Layer 3 of a small transformer language model trained on English Wikipedia (17 layers, counted from 0, width 96).
In attention head 1, each number of a token's query is one row of weights dot the token's vector x plus its bias. The head spreads its attention over the tokens so far by the softmax of query dot key.

Query weights of the head. A number n stands for (n - 500) times 0.0011.
q0 (bias 0.089): 488 450 535 415 645 389 607 373 461 506 483 420 427 552 474 701 626 558 488 562 818 481 381 432 154 321 676 691 631 151 702 353 636 367 597 525 429 349 455 564 206 516 228 617 523 588 682 378 668 410 641 461 338 474 371 375 969 469 457 518 324 551 394 567 523 589 644 267 364 748 671 488 740 324 625 527 472 344 488 634 430 221 336 392 640 486 480 372 696 551 588 711 675 411 379 421
q1 (bias -0.133): 599 197 645 333 406 187 347 342 626 374 373 611 535 508 541 403 555 517 742 466 454 676 390 614 361 498 653 643 472 428 380 406 554 512 308 604 415 695 376 500 884 495 524 743 480 596 782 601 380 507 488 537 583 460 668 382 278 615 480 577 353 481 571 606 340 676 554 692 600 693 416 422 316 559 541 430 412 776 559 499 393 378 283 279 524 333 404 570 504 284 482 596 309 648 568 382
q2 (bias -0.092): 378 495 583 422 445 419 479 614 497 536 608 396 601 348 584 423 439 682 594 108 430 544 475 726 498 630 437 216 661 498 408 205 449 451 645 359 494 572 550 567 669 405 429 497 547 217 626 447 368 372 490 531 600 406 558 467 372 546 774 406 286 726 480 470 687 502 343 744 531 423 590 574 338 535 425 449 539 477 568 413 719 443 630 650 467 275 399 666 351 620 559 451 812 793 476 554
q3 (bias 0.111): 439 438 395 560 551 674 509 540 503 797 427 456 643 549 291 507 566 540 492 552 410 365 546 290 473 366 541 523 430 323 804 708 442 625 575 397 610 394 588 618 528 352 569 569 643 360 532 710 560 353 466 542 574 529 309 381 703 636 557 432 488 466 463 457 389 690 670 285 274 624 521 426 473 183 665 437 510 355 398 665 427 585 734 373 476 658 368 552 777 485 334 478 449 253 494 418
q4 (bias -0.083): 284 368 195 440 567 605 586 480 581 430 661 732 549 523 453 419 755 224 391 713 573 548 394 403 526 576 526 608 548 631 400 403 176 591 476 583 184 529 361 531 676 430 334 507 461 446 428 444 495 258 525 481 527 354 566 830 857 471 443 578 555 592 612 546 623 527 714 377 586 205 603 600 296 482 470 539 398 696 542 514 387 711 237 577 556 396 476 308 498 406 458 542 798 447 555 385
q5 (bias -0.121): 583 536 464 367 626 523 441 540 563 533 606 444 490 323 593 307 398 486 316 441 528 520 413 403 512 670 638 433 569 575 518 696 143 478 319 443 448 340 673 448 441 711 493 443 448 438 558 631 545 320 356 421 593 376 640 512 434 414 462 235 601 425 264 620 587 469 507 608 441 549 574 416 554 568 635 581 635 613 555 537 360 499 484 645 350 469 567 524 705 451 384 685 641 481 635 503
q6 (bias -0.104): 525 585 661 590 272 380 642 372 454 560 151 585 354 687 608 420 427 341 403 390 439 622 660 745 582 447 476 674 410 548 368 437 294 430 462 397 544 459 309 534 469 680 764 220 602 312 433 359 457 576 504 412 608 507 542 785 459 460 554 534 475 604 510 631 365 445 370 502 724 336 414 611 430 457 637 713 492 517 600 392 440 600 591 552 675 380 462 317 451 404 427 291 506 798 595 713
q7 (bias -0.076): 589 251 191 360 579 719 382 601 507 494 581 737 624 459 412 385 643 546 464 511 645 574 265 595 579 672 322 591 427 566 477 388 531 496 346 311 576 366 551 430 451 508 469 403 405 534 794 540 606 538 550 530 514 528 496 636 286 705 541 832 575 582 412 381 604 489 628 335 641 471 360 569 628 545 237 624 514 339 426 547 361 451 439 371 501 587 615 542 426 564 443 381 621 674 253 408
q8 (bias -0.067): 282 485 472 384 577 757 513 716 474 546 464 534 388 469 451 446 397 391 461 508 569 493 409 393 159 591 527 578 516 461 398 406 307 645 641 686 196 378 477 472 651 779 515 517 360 609 567 507 481 633 753 540 468 410 413 382 637 418 576 589 520 525 454 537 560 397 555 477 555 455 640 510 626 548 723 346 413 503 414 407 430 464 660 560 414 622 185 471 650 524 412 467 580 474 449 707
q9 (bias -0.053): 373 520 392 688 351 454 360 300 679 405 441 590 644 416 304 790 416 468 595 631 733 435 455 436 425 475 553 477 576 528 400 555 422 482 528 400 396 468 678 395 701 540 304 489 547 359 431 428 841 626 322 442 420 633 649 584 448 622 475 685 335 523 589 341 492 620 435 635 438 695 448 511 667 358 545 584 567 267 716 391 364 498 315 619 418 389 437 596 482 528 504 481 347 750 554 437
q10 (bias 0.074): 400 565 440 573 523 380 492 449 273 578 536 499 564 636 422 522 616 464 732 607 661 337 620 476 336 549 303 459 796 281 469 523 428 603 673 782 491 395 726 417 519 396 505 302 528 614 592 444 461 437 445 365 472 609 450 517 593 553 456 514 361 580 509 349 536 684 364 408 450 732 410 403 468 692 395 439 635 418 489 531 210 515 642 351 435 547 537 569 653 444 321 661 556 314 323 592
q11 (bias -0.049): 506 548 546 463 411 761 452 486 486 653 332 329 399 458 458 499 746 575 452 585 419 470 545 551 397 579 344 402 418 568 496 474 788 381 574 547 477 585 467 347 644 472 448 350 382 483 651 553 481 511 357 545 520 394 398 703 368 423 427 826 642 46 402 639 273 460 547 549 546 553 509 405 345 554 496 809 495 372 556 644 634 368 508 509 443 458 653 538 606 644 592 366 412 385 549 479
q12 (bias -0.026): 399 324 409 551 619 644 409 313 511 370 650 560 406 498 636 280 461 767 438 473 470 466 403 313 561 563 395 457 618 340 538 727 436 539 518 450 514 756 374 598 446 528 522 307 523 242 365 764 565 646 623 450 666 537 649 546 556 390 306 429 592 669 420 706 444 739 391 553 330 642 598 328 480 596 488 498 590 451 362 439 428 429 663 420 640 477 442 699 344 334 660 536 549 334 468 331
q13 (bias -0.023): 507 570 551 474 262 567 572 544 512 436 301 449 357 463 435 348 677 346 491 683 466 317 207 661 524 581 647 601 808 367 467 237 647 665 523 721 632 571 766 453 334 422 631 431 502 650 424 357 518 557 638 316 635 466 691 698 308 274 550 477 333 690 649 472 653 384 486 605 510 442 434 581 256 336 322 596 429 507 609 528 464 469 585 483 434 593 356 407 387 584 250 531 608 673 559 573
q14 (bias -0.132): 447 564 600 375 365 492 563 458 630 430 369 437 383 281 583 464 476 663 520 560 191 554 473 636 516 587 227 604 355 527 326 576 410 326 324 525 497 470 722 242 458 667 239 775 722 685 351 509 338 383 464 493 424 503 731 362 480 596 576 776 319 424 484 474 673 503 524 333 814 365 639 673 581 728 568 706 443 542 602 503 427 674 249 524 560 427 301 527 494 377 503 351 807 702 269 541
q15 (bias 0.125): 702 592 312 848 350 495 369 486 442 417 264 386 635 521 508 531 278 584 654 431 393 200 592 471 655 327 328 435 570 409 233 673 554 552 643 442 584 157 528 467 402 213 460 570 688 109 270 595 628 449 466 422 543 804 571 565 541 787 629 430 674 514 586 552 582 601 309 564 392 615 289 359 594 396 697 184 509 543 600 355 679 434 644 497 313 834 401 718 669 546 495 693 559 427 602 468
q16 (bias -0.048): 671 560 558 492 430 475 485 477 405 428 551 575 399 413 418 351 614 439 374 632 616 493 541 413 422 429 495 379 560 589 463 580 535 548 556 417 321 641 237 619 324 605 466 392 574 396 382 453 554 499 445 394 524 792 486 594 514 537 409 338 397 609 599 759 577 610 535 519 412 640 532 230 424 481 464 638 436 591 432 611 584 133 671 347 532 529 566 512 673 463 467 618 520 483 374 577
q17 (bias -0.062): 577 467 584 570 478 687 636 420 370 503 710 600 556 521 676 579 560 417 593 396 425 385 338 506 466 530 295 497 604 501 590 448 552 499 489 526 492 512 465 321 489 625 478 529 690 446 663 614 374 549 551 464 545 345 506 629 196 526 389 480 661 339 554 373 278 566 526 510 512 386 345 463 659 536 405 650 780 541 439 494 696 397 540 547 540 448 289 363 619 469 315 461 494 629 496 431
q18 (bias 0.134): 503 620 486 774 975 802 189 458 348 591 440 369 476 497 401 725 363 504 156 406 464 522 592 360 678 130 247 411 622 598 528 638 351 571 691 468 379 354 693 594 486 428 462 499 420 368 490 665 347 268 648 618 503 827 470 382 646 500 385 555 585 506 352 697 375 595 199 555 361 696 651 374 574 579 278 316 185 536 707 405 487 328 417 692 377 697 488 524 543 500 620 766 614 309 592 518
q19 (bias 0.009): 334 465 554 465 639 540 574 648 416 555 378 733 534 569 635 332 395 330 476 447 571 479 557 519 454 566 671 671 765 464 711 508 504 285 415 582 452 600 449 666 542 321 540 217 402 508 588 789 308 592 656 484 235 434 446 412 268 524 525 526 327 461 478 489 585 622 463 358 445 601 519 271 554 224 522 486 538 358 585 630 474 532 847 697 255 526 377 736 678 552 395 380 526 431 465 467
q20 (bias -0.037): 616 392 568 650 543 586 674 516 611 405 637 454 403 501 404 166 576 549 599 279 733 538 584 712 563 428 542 475 435 444 435 569 726 413 373 508 601 552 648 478 612 696 604 419 370 534 314 386 519 291 349 665 455 445 496 612 187 479 262 652 547 329 508 631 486 359 479 637 574 435 468 612 649 456 522 709 367 549 413 526 597 485 500 543 514 181 454 523 471 437 523 673 370 509 482 396
q21 (bias 0.096): 489 469 557 639 457 496 350 346 533 737 671 515 591 546 579 497 356 537 664 694 529 267 614 500 779 341 646 306 625 417 262 766 528 542 435 196 143 380 624 698 431 404 500 716 312 323 622 486 709 568 504 690 406 692 336 547 657 520 564 350 673 611 328 400 531 592 383 469 206 588 385 403 586 646 542 489 585 371 688 465 397 367 788 516 518 659 375 315 530 558 472 309 512 536 463 320
q22 (bias -0.059): 593 604 558 469 362 483 457 464 478 505 547 434 627 309 552 549 593 278 657 472 469 518 390 494 365 490 376 501 560 804 704 369 573 350 715 368 450 569 632 418 660 481 464 401 602 332 392 383 596 477 425 462 470 435 400 535 468 538 546 328 459 632 545 636 207 530 698 392 682 591 556 671 439 422 507 516 674 344 341 598 534 546 611 325 497 369 357 605 423 617 648 454 734 615 518 310
q23 (bias -0.032): 485 577 391 579 593 613 443 445 558 561 400 526 498 458 588 309 529 718 421 472 419 470 602 533 587 395 544 537 107 493 276 678 624 463 458 678 405 430 476 643 414 564 697 535 314 499 298 665 457 580 391 400 422 445 108 450 223 356 514 466 460 593 453 387 467 412 636 681 576 474 432 663 390 557 403 383 692 690 589 685 642 671 534 518 448 432 531 508 451 646 448 514 597 729 561 515
q24 (bias 0.013): 485 469 559 499 509 579 493 484 416 352 590 360 489 709 361 617 509 506 443 457 587 509 466 552 601 478 525 478 227 417 602 393 564 461 432 545 760 541 455 534 521 636 401 426 361 693 512 468 645 252 462 418 180 376 573 392 709 230 547 563 538 762 514 549 440 664 439 508 550 519 395 680 440 616 681 669 255 462 348 590 641 663 538 465 459 708 422 374 523 575 436 399 618 366 595 276
q25 (bias 0.000): 490 632 725 406 462 575 474 616 558 599 499 532 421 557 454 504 521 337 664 432 493 515 479 579 606 614 418 689 493 404 326 546 503 755 567 549 326 456 485 710 623 619 286 560 355 209 549 582 388 409 406 607 277 470 420 402 320 341 444 493 482 468 364 532 439 453 808 385 541 410 541 498 656 565 531 261 703 732 579 413 511 587 661 661 120 327 434 524 172 633 732 505 492 638 608 402
q26 (bias 0.043): 355 584 428 709 536 634 613 591 290 449 575 606 519 756 607 468 558 392 563 641 562 660 645 415 527 446 476 314 456 352 609 816 178 291 553 497 746 470 580 538 572 430 450 655 614 521 593 242 439 598 538 640 594 400 585 388 390 497 404 471 583 717 536 442 447 238 572 371 649 601 464 303 618 496 423 620 439 325 473 570 285 310 310 599 482 546 585 442 451 433 398 514 520 365 545 473
q27 (bias 0.050): 527 516 665 525 733 598 380 241 441 365 546 422 437 630 513 704 585 673 408 561 454 675 723 255 510 317 499 387 501 477 509 327 347 500 445 528 458 280 698 523 490 545 746 440 508 377 499 450 604 478 317 337 400 493 677 481 551 417 627 371 495 692 760 626 339 456 491 414 573 608 445 401 666 515 415 426 511 306 542 669 590 379 659 517 666 440 708 419 479 422 391 468 478 423 182 564
q28 (bias -0.003): 366 650 384 653 364 784 513 603 380 438 313 382 786 663 514 518 514 522 384 369 571 622 448 316 291 417 655 479 432 476 551 336 401 278 398 720 559 725 607 625 532 485 583 407 443 633 811 396 425 567 498 427 317 459 653 520 585 441 435 310 501 588 332 437 764 514 778 250 569 363 467 465 535 524 536 270 583 628 287 686 360 369 590 497 480 605 508 564 474 550 464 504 456 569 426 568
q29 (bias 0.102): 457 828 472 510 414 500 582 420 628 554 452 616 604 563 544 379 461 487 617 723 530 325 428 100 584 514 505 528 477 409 497 567 416 359 259 671 566 539 262 456 494 723 511 624 531 645 554 578 562 457 522 442 484 379 462 231 625 631 619 334 572 699 644 292 682 402 370 595 253 749 700 297 327 348 462 229 586 381 410 584 609 796 340 295 507 423 407 741 553 605 395 541 661 488 519 413
q30 (bias -0.023): 497 406 587 436 599 581 442 593 577 524 419 344 336 260 357 539 351 643 410 655 433 782 410 420 494 552 525 510 594 710 482 364 305 569 466 546 375 508 481 497 664 619 496 516 317 615 470 407 502 636 407 660 488 478 559 691 514 145 601 555 551 412 522 176 693 536 540 251 456 230 594 15 556 383 306 727 612 650 464 350 570 433 393 719 569 479 618 892 449 628 518 412 734 394 505 611
q31 (bias 0.029): 416 380 556 485 200 493 575 413 409 538 600 748 465 593 530 634 683 378 402 518 430 513 325 727 371 477 511 623 618 571 539 312 499 321 256 491 475 337 589 476 588 476 549 518 661 651 561 447 768 818 271 573 405 542 461 616 588 312 365 559 481 470 467 536 351 562 308 323 744 219 806 600 403 488 128 576 480 771 460 580 582 768 401 328 584 465 434 732 374 291 597 507 363 428 531 562

Each question shows a short text with each token's key, already scaled and adjusted for position as the last token sees it. A number n stands for (n - 500) times 0.0032.

Then comes the last token's vector x. A number n stands for (n - 500) times 0.0085.

0 "c": 113 734 699 254 480 514 660 624 409 387 266 561 407 564 816 336 399 574 290 430 704 180 617 632 522 575 411 323 351 232 471 673
1 "lin": 117 729 685 228 493 569 697 545 403 430 275 592 401 536 816 293 377 590 258 415 668 249 627 584 538 607 372 361 364 245 534 707
2 "ation": 140 738 644 191 499 524 687 619 429 478 302 543 419 568 844 308 343 532 277 400 631 238 580 562 508 662 387 363 337 252 488 706
3 " of": 101 694 648 252 477 473 734 606 376 448 305 585 386 581 768 332 376 575 276 414 676 187 586 629 530 609 400 317 342 256 462 701
4 " ": 76 756 701 229 458 557 734 553 458 422 284 536 459 603 819 383 401 588 262 434 659 198 573 615 545 631 372 334 339 288 480 656
5 "-": 94 787 651 224 446 504 750 535 392 428 266 589 486 608 756 381 417 583 222 417 684 211 560 637 558 637 346 317 347 278 448 701
x: 563 525 484 569 534 459 635 612 382 813 664 520 228 406 410 474 560 543 707 560 314 398 551 765 744 548 403 441 346 486 508 437 580 166 509 290 567 444 661 471 583 388 628 499 527 426 411 575 561 640 289 763 399 574 414 515 721 477 523 644 556 586 574 424 476 341 380 724 525 623 551 435 535 406 413 214 507 485 372 365 556 520 663 520 522 647 503 371 419 506 490 616 273 463 385 303
Which two tokens does the last token look at most, in order? 3 " of", 5 "-"

0 " World": 94 673 722 263 439 469 639 606 427 457 235 572 421 544 817 340 366 531 320 439 685 181 624 663 527 639 400 302 365 265 475 698
1 " War": 123 683 693 245 464 508 617 577 413 461 233 556 454 643 842 373 376 510 290 418 678 199 609 585 531 661 392 335 325 238 499 695
2 " La": 100 696 704 229 450 488 699 559 437 428 253 585 474 595 826 387 410 512 354 411 619 165 593 656 549 650 339 360 326 252 520 762
3 "w": 93 697 705 252 500 520 660 543 424 414 238 566 464 603 860 329 404 515 319 452 702 243 577 650 536 673 401 341 341 272 545 691
4 "r": 76 638 666 246 498 547 637 595 429 397 240 576 474 628 840 321 397 583 344 442 647 223 573 640 525 673 385 311 313 239 541 663
5 "ence": 87 720 620 226 486 566 630 615 466 438 283 564 460 551 829 337 408 501 324 363 629 206 548 636 515 677 371 295 281 276 487 744
x: 634 523 341 712 630 367 592 676 516 765 480 388 180 560 341 483 565 693 713 420 386 434 498 855 676 577 537 505 444 349 335 564 509 181 523 406 644 473 584 475 641 386 545 483 622 537 379 622 396 603 398 590 426 564 556 459 565 528 612 642 521 635 674 481 327 398 413 683 441 491 490 301 443 412 400 332 414 561 380 325 568 644 704 578 553 537 454 431 314 520 417 589 402 414 314 367
Which token does the last token look at most? 2 " La"

0 ".": 97 705 697 231 465 470 667 585 389 437 260 554 409 597 763 350 384 558 259 417 681 176 634 662 549 575 380 329 319 278 421 690
1 "8": 136 809 657 198 465 503 695 553 413 461 267 571 476 618 754 297 453 556 258 450 654 139 614 610 535 584 355 367 344 283 477 678
2 ")": 106 765 661 203 464 508 666 564 412 423 247 570 446 611 745 278 391 541 316 391 668 180 544 622 537 591 353 381 317 275 463 688
3 " |": 78 781 664 220 454 522 669 592 400 390 276 553 467 606 764 300 453 508 258 451 684 159 594 632 576 596 395 359 321 284 461 681
4 " ": 41 785 711 216 437 558 696 550 445 426 289 520 475 590 776 351 433 555 268 470 669 157 587 611 565 580 357 341 355 309 456 670
5 "35": 94 794 702 206 450 534 666 594 414 434 298 588 506 626 718 321 484 568 240 451 666 189 586 608 533 566 351 328 300 283 482 654
x: 494 664 529 619 587 469 583 643 557 800 581 487 274 374 328 513 537 741 683 623 377 540 602 669 788 532 417 476 397 470 439 483 584 268 615 290 618 459 585 528 548 254 414 441 619 456 444 630 612 554 452 645 334 624 413 474 553 455 588 676 639 505 507 548 318 388 432 840 548 536 568 479 472 285 416 323 456 573 466 414 470 547 603 490 494 474 526 365 197 441 480 545 322 523 207 274
Which token does the last token look at most? 0 "."

0 " case": 112 720 714 258 488 490 659 603 415 429 307 547 393 591 767 358 392 572 277 445 701 171 614 628 494 619 414 319 351 237 447 702
1 " (": 66 699 671 267 448 484 711 570 374 426 300 583 439 662 760 371 415 583 216 427 637 192 595 589 560 579 392 318 386 269 461 682
2 "de": 158 784 670 206 423 435 689 612 405 466 283 493 434 624 770 353 453 575 209 413 664 179 654 626 547 629 414 358 384 292 429 738
3 "s": 121 754 655 227 474 535 695 626 385 477 282 574 456 616 801 314 415 574 229 406 703 236 571 597 537 595 365 333 346 284 462 723
4 "p": 134 761 648 236 451 540 685 583 397 451 308 553 423 616 810 311 426 552 260 431 683 180 636 639 529 595 381 315 336 305 414 698
5 "ite": 112 728 705 213 427 508 711 515 389 489 326 520 363 608 826 342 410 572 278 431 692 212 652 602 503 683 455 364 345 271 423 700
x: 671 568 306 505 514 463 688 671 237 599 737 411 165 555 336 402 473 563 679 600 390 526 567 773 716 615 391 476 390 365 413 475 526 337 484 269 595 493 629 431 624 430 580 457 559 582 355 752 590 632 464 598 417 533 496 605 517 493 621 610 604 573 588 405 329 427 421 827 448 539 545 433 362 375 421 415 512 572 502 339 558 495 683 477 491 550 569 460 415 530 622 465 376 372 174 261
Which token does the last token look at most? 1 " ("

0 " |": 100 764 713 216 451 499 653 611 410 398 300 553 426 609 791 340 417 550 274 462 690 162 624 661 543 573 400 334 349 269 437 670
1 " −": 125 720 672 196 441 496 618 569 399 455 283 548 462 697 756 342 466 530 251 498 685 175 568 545 562 577 316 335 333 361 534 644
2 "34": 117 764 712 216 482 535 646 607 446 437 303 595 477 638 744 295 449 574 235 484 643 172 611 595 525 600 366 334 341 281 498 645
3 " (": 60 734 696 263 417 495 671 553 375 443 268 575 463 631 720 353 434 543 242 441 653 196 604 598 550 582 370 311 393 284 447 661
4 "−": 89 717 647 194 402 532 685 554 387 474 249 553 450 709 714 358 450 559 229 468 667 188 588 584 577 584 301 326 344 294 472 639
5 "29": 104 797 741 191 438 528 683 582 411 448 300 547 490 634 730 341 488 564 228 462 649 178 636 596 504 611 376 348 335 263 449 650
x: 517 656 474 632 563 470 594 745 520 735 601 452 257 409 328 568 442 770 724 605 368 550 552 696 699 579 483 473 436 439 414 580 625 296 579 291 658 443 563 468 526 313 446 380 592 518 392 611 608 517 426 670 413 543 406 520 537 448 551 696 552 447 500 503 290 367 449 872 562 530 615 480 442 252 446 284 430 604 505 400 530 547 636 467 490 547 525 403 227 459 505 507 347 533 206 246
Which token does the last token look at most, and with what share of its attention? 3 " (", with about 40%

0 ")": 84 744 707 215 457 490 663 595 405 413 284 574 406 569 777 324 392 552 311 432 700 154 603 654 535 585 395 332 334 250 446 696
1 " |": 99 777 664 221 472 519 678 590 398 381 294 552 455 615 777 289 453 521 242 456 683 145 594 619 587 595 396 353 336 272 477 691
2 " 3": 99 804 712 221 462 563 657 589 451 425 315 567 466 620 772 298 412 516 293 472 677 158 566 612 585 608 363 329 337 248 486 639
3 ".": 112 720 696 225 473 433 655 557 370 449 254 565 411 594 749 316 420 526 253 412 674 208 615 622 589 605 351 340 309 302 452 722
4 "1": 112 814 680 205 465 494 683 562 412 491 304 586 469 621 761 299 447 511 296 453 661 163 614 605 571 578 339 318 320 291 465 685
5 " (": 40 744 699 252 402 497 675 551 363 433 264 580 467 623 727 361 439 528 260 441 654 199 599 606 555 586 363 311 363 287 434 661
x: 591 431 488 526 498 445 635 676 456 818 667 483 261 487 502 495 529 640 784 649 344 383 610 682 669 487 300 536 325 441 498 416 533 217 488 408 426 532 612 401 571 381 578 462 493 422 334 599 620 508 416 777 378 548 504 476 689 406 649 785 581 556 639 436 384 343 294 728 487 619 481 483 519 353 426 265 483 566 438 369 489 562 473 532 491 553 601 377 274 575 431 624 354 544 322 409
Which token does the last token look at most, and with what share of its attention? 3 ".", with about 60%

0 "ar": 98 727 687 267 448 515 663 616 438 411 277 554 405 586 808 376 370 597 284 431 686 192 609 640 511 606 404 320 352 235 466 700
1 "ent": 129 739 672 222 461 542 702 560 421 466 308 518 424 636 792 329 357 547 224 411 627 189 558 662 472 700 409 328 378 254 506 691
2 " vi": 91 751 733 260 384 567 735 501 416 414 339 557 397 678 787 386 401 586 245 458 657 260 558 599 506 632 414 357 366 251 423 691
3 "s": 129 780 662 243 451 564 709 605 398 499 295 574 488 625 803 336 392 597 257 419 674 290 556 595 502 649 361 337 349 254 475 710
4 "ual": 123 750 665 258 421 519 742 563 432 497 327 548 461 650 829 352 407 558 278 458 641 228 608 642 513 725 371 281 297 306 435 741
5 " ma": 94 729 726 246 420 544 728 507 388 488 301 556 458 593 773 362 403 607 313 424 671 258 610 650 544 648 358 338 304 323 466 715
x: 664 537 414 479 542 442 579 764 244 697 634 584 315 462 370 399 440 462 722 556 472 354 661 753 640 605 424 539 408 407 326 498 525 310 457 495 648 484 564 452 530 297 629 454 548 453 404 589 592 533 426 709 371 585 508 490 540 350 597 721 625 540 603 567 277 376 505 673 509 783 446 409 565 360 428 245 568 514 340 249 462 465 671 491 576 679 595 461 338 472 516 557 438 454 234 386
Which token does the last token look at most? 2 " vi"

0 " ma": 101 709 712 259 440 487 696 570 409 450 276 541 435 582 764 335 394 571 278 449 691 192 609 668 552 593 386 337 379 268 446 706
1 "g": 132 758 613 265 460 535 663 650 398 448 291 587 457 654 838 291 411 587 221 448 684 172 602 615 567 619 416 353 373 246 473 714
2 "n": 125 772 641 216 503 528 720 560 402 450 263 556 454 593 809 282 388 557 258 441 676 204 600 578 561 631 392 368 343 220 484 715
3 "it": 115 737 650 262 488 570 695 543 387 446 269 556 419 584 853 278 418 550 247 405 685 230 612 609 537 655 412 358 366 235 465 678
4 "u": 127 744 665 292 457 565 690 593 397 424 278 582 441 590 799 283 365 597 254 451 682 197 628 590 576 702 407 324 322 277 472 686
5 "de": 163 777 649 223 456 473 703 583 386 445 304 513 437 575 788 347 410 556 238 395 667 201 622 600 543 671 420 367 357 240 426 681
x: 621 471 344 504 517 410 639 688 424 634 816 411 228 436 239 443 517 563 636 576 311 534 600 800 616 692 549 470 353 412 384 566 506 213 506 327 686 484 676 502 629 455 626 476 543 558 437 646 526 565 322 635 478 550 440 484 569 480 666 688 490 506 544 409 316 285 408 747 441 546 592 379 385 481 449 349 527 584 386 368 451 583 733 573 447 556 539 341 458 512 542 584 366 465 340 308
Which token does the last token look at most? 0 " ma"

0 "s": 104 749 693 238 469 529 676 611 418 423 299 581 430 564 802 330 377 571 281 408 733 186 603 648 548 596 405 320 360 238 439 699
1 " and": 127 731 629 247 459 490 704 576 399 431 306 583 381 605 808 297 383 536 230 442 700 203 576 652 598 619 381 364 336 265 403 687
2 " f": 76 755 665 253 465 589 673 557 414 427 258 541 464 627 813 347 412 566 234 423 736 200 540 657 541 627 383 340 365 275 456 670
3 "ri": 94 702 647 275 452 574 695 538 427 432 269 626 504 607 807 278 432 619 248 409 636 290 604 583 548 653 405 323 348 255 491 714
4 "gi": 115 749 665 245 483 572 655 543 460 454 246 604 499 589 779 265 415 598 290 366 670 249 585 635 539 709 405 346 333 260 470 674
5 "d": 98 726 632 198 444 547 726 591 380 489 271 561 453 614 797 337 402 607 226 411 653 284 588 607 494 648 416 374 380 206 468 681
x: 677 551 368 574 576 386 665 735 385 780 665 526 350 449 287 358 487 582 589 520 337 428 551 763 732 538 406 476 484 384 368 611 487 307 540 261 661 473 638 396 633 447 487 408 609 543 412 666 548 696 375 683 389 444 513 391 546 302 520 677 480 648 604 538 342 360 455 690 535 638 509 407 538 409 382 278 458 563 511 462 569 600 717 475 496 543 570 348 268 487 459 614 282 483 421 285
Which token does the last token look at most? 1 " and"

0 "7": 82 737 723 236 474 470 683 602 424 434 268 588 416 607 743 326 400 559 290 450 694 142 624 640 526 614 398 302 360 239 443 672
1 " |": 104 766 702 237 493 501 662 607 417 389 266 558 446 634 754 287 446 509 245 462 686 168 607 606 584 633 401 327 354 265 469 675
2 "\n": 106 786 704 256 427 478 637 589 399 416 279 575 441 612 766 306 432 527 273 475 688 174 619 615 551 616 384 303 364 268 484 728
3 "|": 115 760 705 218 455 562 678 622 414 382 305 588 484 654 814 334 487 520 239 502 694 122 624 652 536 619 364 317 339 260 479 688
4 " H": 113 785 744 224 434 563 653 565 407 434 239 577 500 595 805 324 405 495 317 462 662 188 570 608 570 651 321 328 352 231 486 636
5 "D": 115 812 713 225 430 512 638 602 399 410 205 613 485 613 815 343 461 543 305 442 672 184 598 647 540 648 391 357 374 234 462 647
x: 644 562 490 616 631 334 530 753 492 830 614 384 111 334 402 471 517 634 561 519 279 515 636 667 623 624 563 443 519 441 388 551 556 299 463 245 572 493 685 519 447 477 412 520 574 482 345 649 567 657 433 731 370 558 380 438 667 449 493 688 519 543 609 435 363 308 451 671 540 649 493 346 457 390 411 309 402 612 501 461 461 656 715 396 455 554 578 496 287 529 441 637 384 450 301 363
Which two tokens does the last token look at most, in order? 4 " H", 2 "\n"

0 " (1": 79 715 717 237 434 490 655 603 390 463 270 567 434 616 738 341 401 552 285 446 691 164 619 651 534 588 399 314 381 244 464 661
1 ".": 125 703 699 236 455 436 669 565 381 441 235 549 402 612 744 299 397 528 224 419 681 189 635 615 594 613 361 338 321 311 448 718
2 "5": 113 792 716 214 445 500 683 572 420 453 278 585 455 639 735 277 442 523 275 479 678 130 641 588 572 582 370 346 338 282 468 684
3 ")": 99 744 697 209 446 495 658 578 410 408 253 574 436 607 743 275 386 534 327 404 686 182 553 608 557 605 358 358 313 275 460 697
4 " |": 71 768 681 219 446 519 666 595 397 379 276 551 460 598 763 299 451 504 265 461 692 156 602 626 586 604 397 350 320 289 453 684
5 " 8": 70 791 726 220 416 553 636 570 421 441 311 573 490 592 753 306 432 535 297 486 727 128 588 644 584 604 384 332 330 290 487 656
x: 556 575 565 618 522 431 530 758 430 751 667 496 292 426 313 603 531 602 604 562 354 406 564 624 701 535 457 516 427 423 409 435 557 250 591 348 623 524 590 544 571 281 539 495 613 426 408 678 595 452 483 726 307 752 459 571 543 357 602 700 623 514 642 437 463 360 351 778 531 603 559 477 395 325 431 259 590 579 421 381 519 545 605 468 457 399 516 326 303 528 562 483 348 508 174 334
Which token does the last token look at most? 1 "."

0 " |": 100 764 713 216 451 499 653 611 410 398 300 553 426 609 791 340 417 550 274 462 690 162 624 661 543 573 400 334 349 269 437 670
1 "\n": 120 797 692 244 417 492 642 586 394 418 289 569 444 621 783 306 430 536 263 479 675 155 624 630 541 591 374 312 364 281 496 734
2 "|": 128 766 699 215 450 568 677 628 409 383 311 579 488 656 828 339 488 521 229 508 680 117 632 648 531 593 367 326 341 275 490 693
3 " H": 123 787 736 221 435 570 648 566 408 432 242 574 505 598 813 327 405 498 312 460 655 184 569 611 571 633 319 337 355 240 498 640
4 "R": 96 762 740 252 462 546 661 555 399 405 223 614 502 643 808 323 430 547 322 480 697 192 630 637 562 645 383 343 371 206 491 639
5 " ": 56 755 725 223 433 580 681 532 468 388 252 548 476 594 813 359 431 526 298 466 656 194 558 641 549 634 349 338 340 279 502 672
x: 729 517 553 569 532 435 606 736 384 736 646 470 312 442 432 426 573 618 670 554 393 318 613 711 638 493 454 553 396 395 444 494 636 191 378 382 525 584 652 450 478 363 611 498 557 478 347 597 633 577 352 827 427 578 431 479 669 383 497 671 545 463 674 528 348 444 381 667 541 681 516 322 447 339 465 122 536 560 379 302 482 552 598 528 506 523 530 440 358 522 539 593 298 488 328 398
Which token does the last token look at most, and with what share of its attention? 1 "\n", with about 30%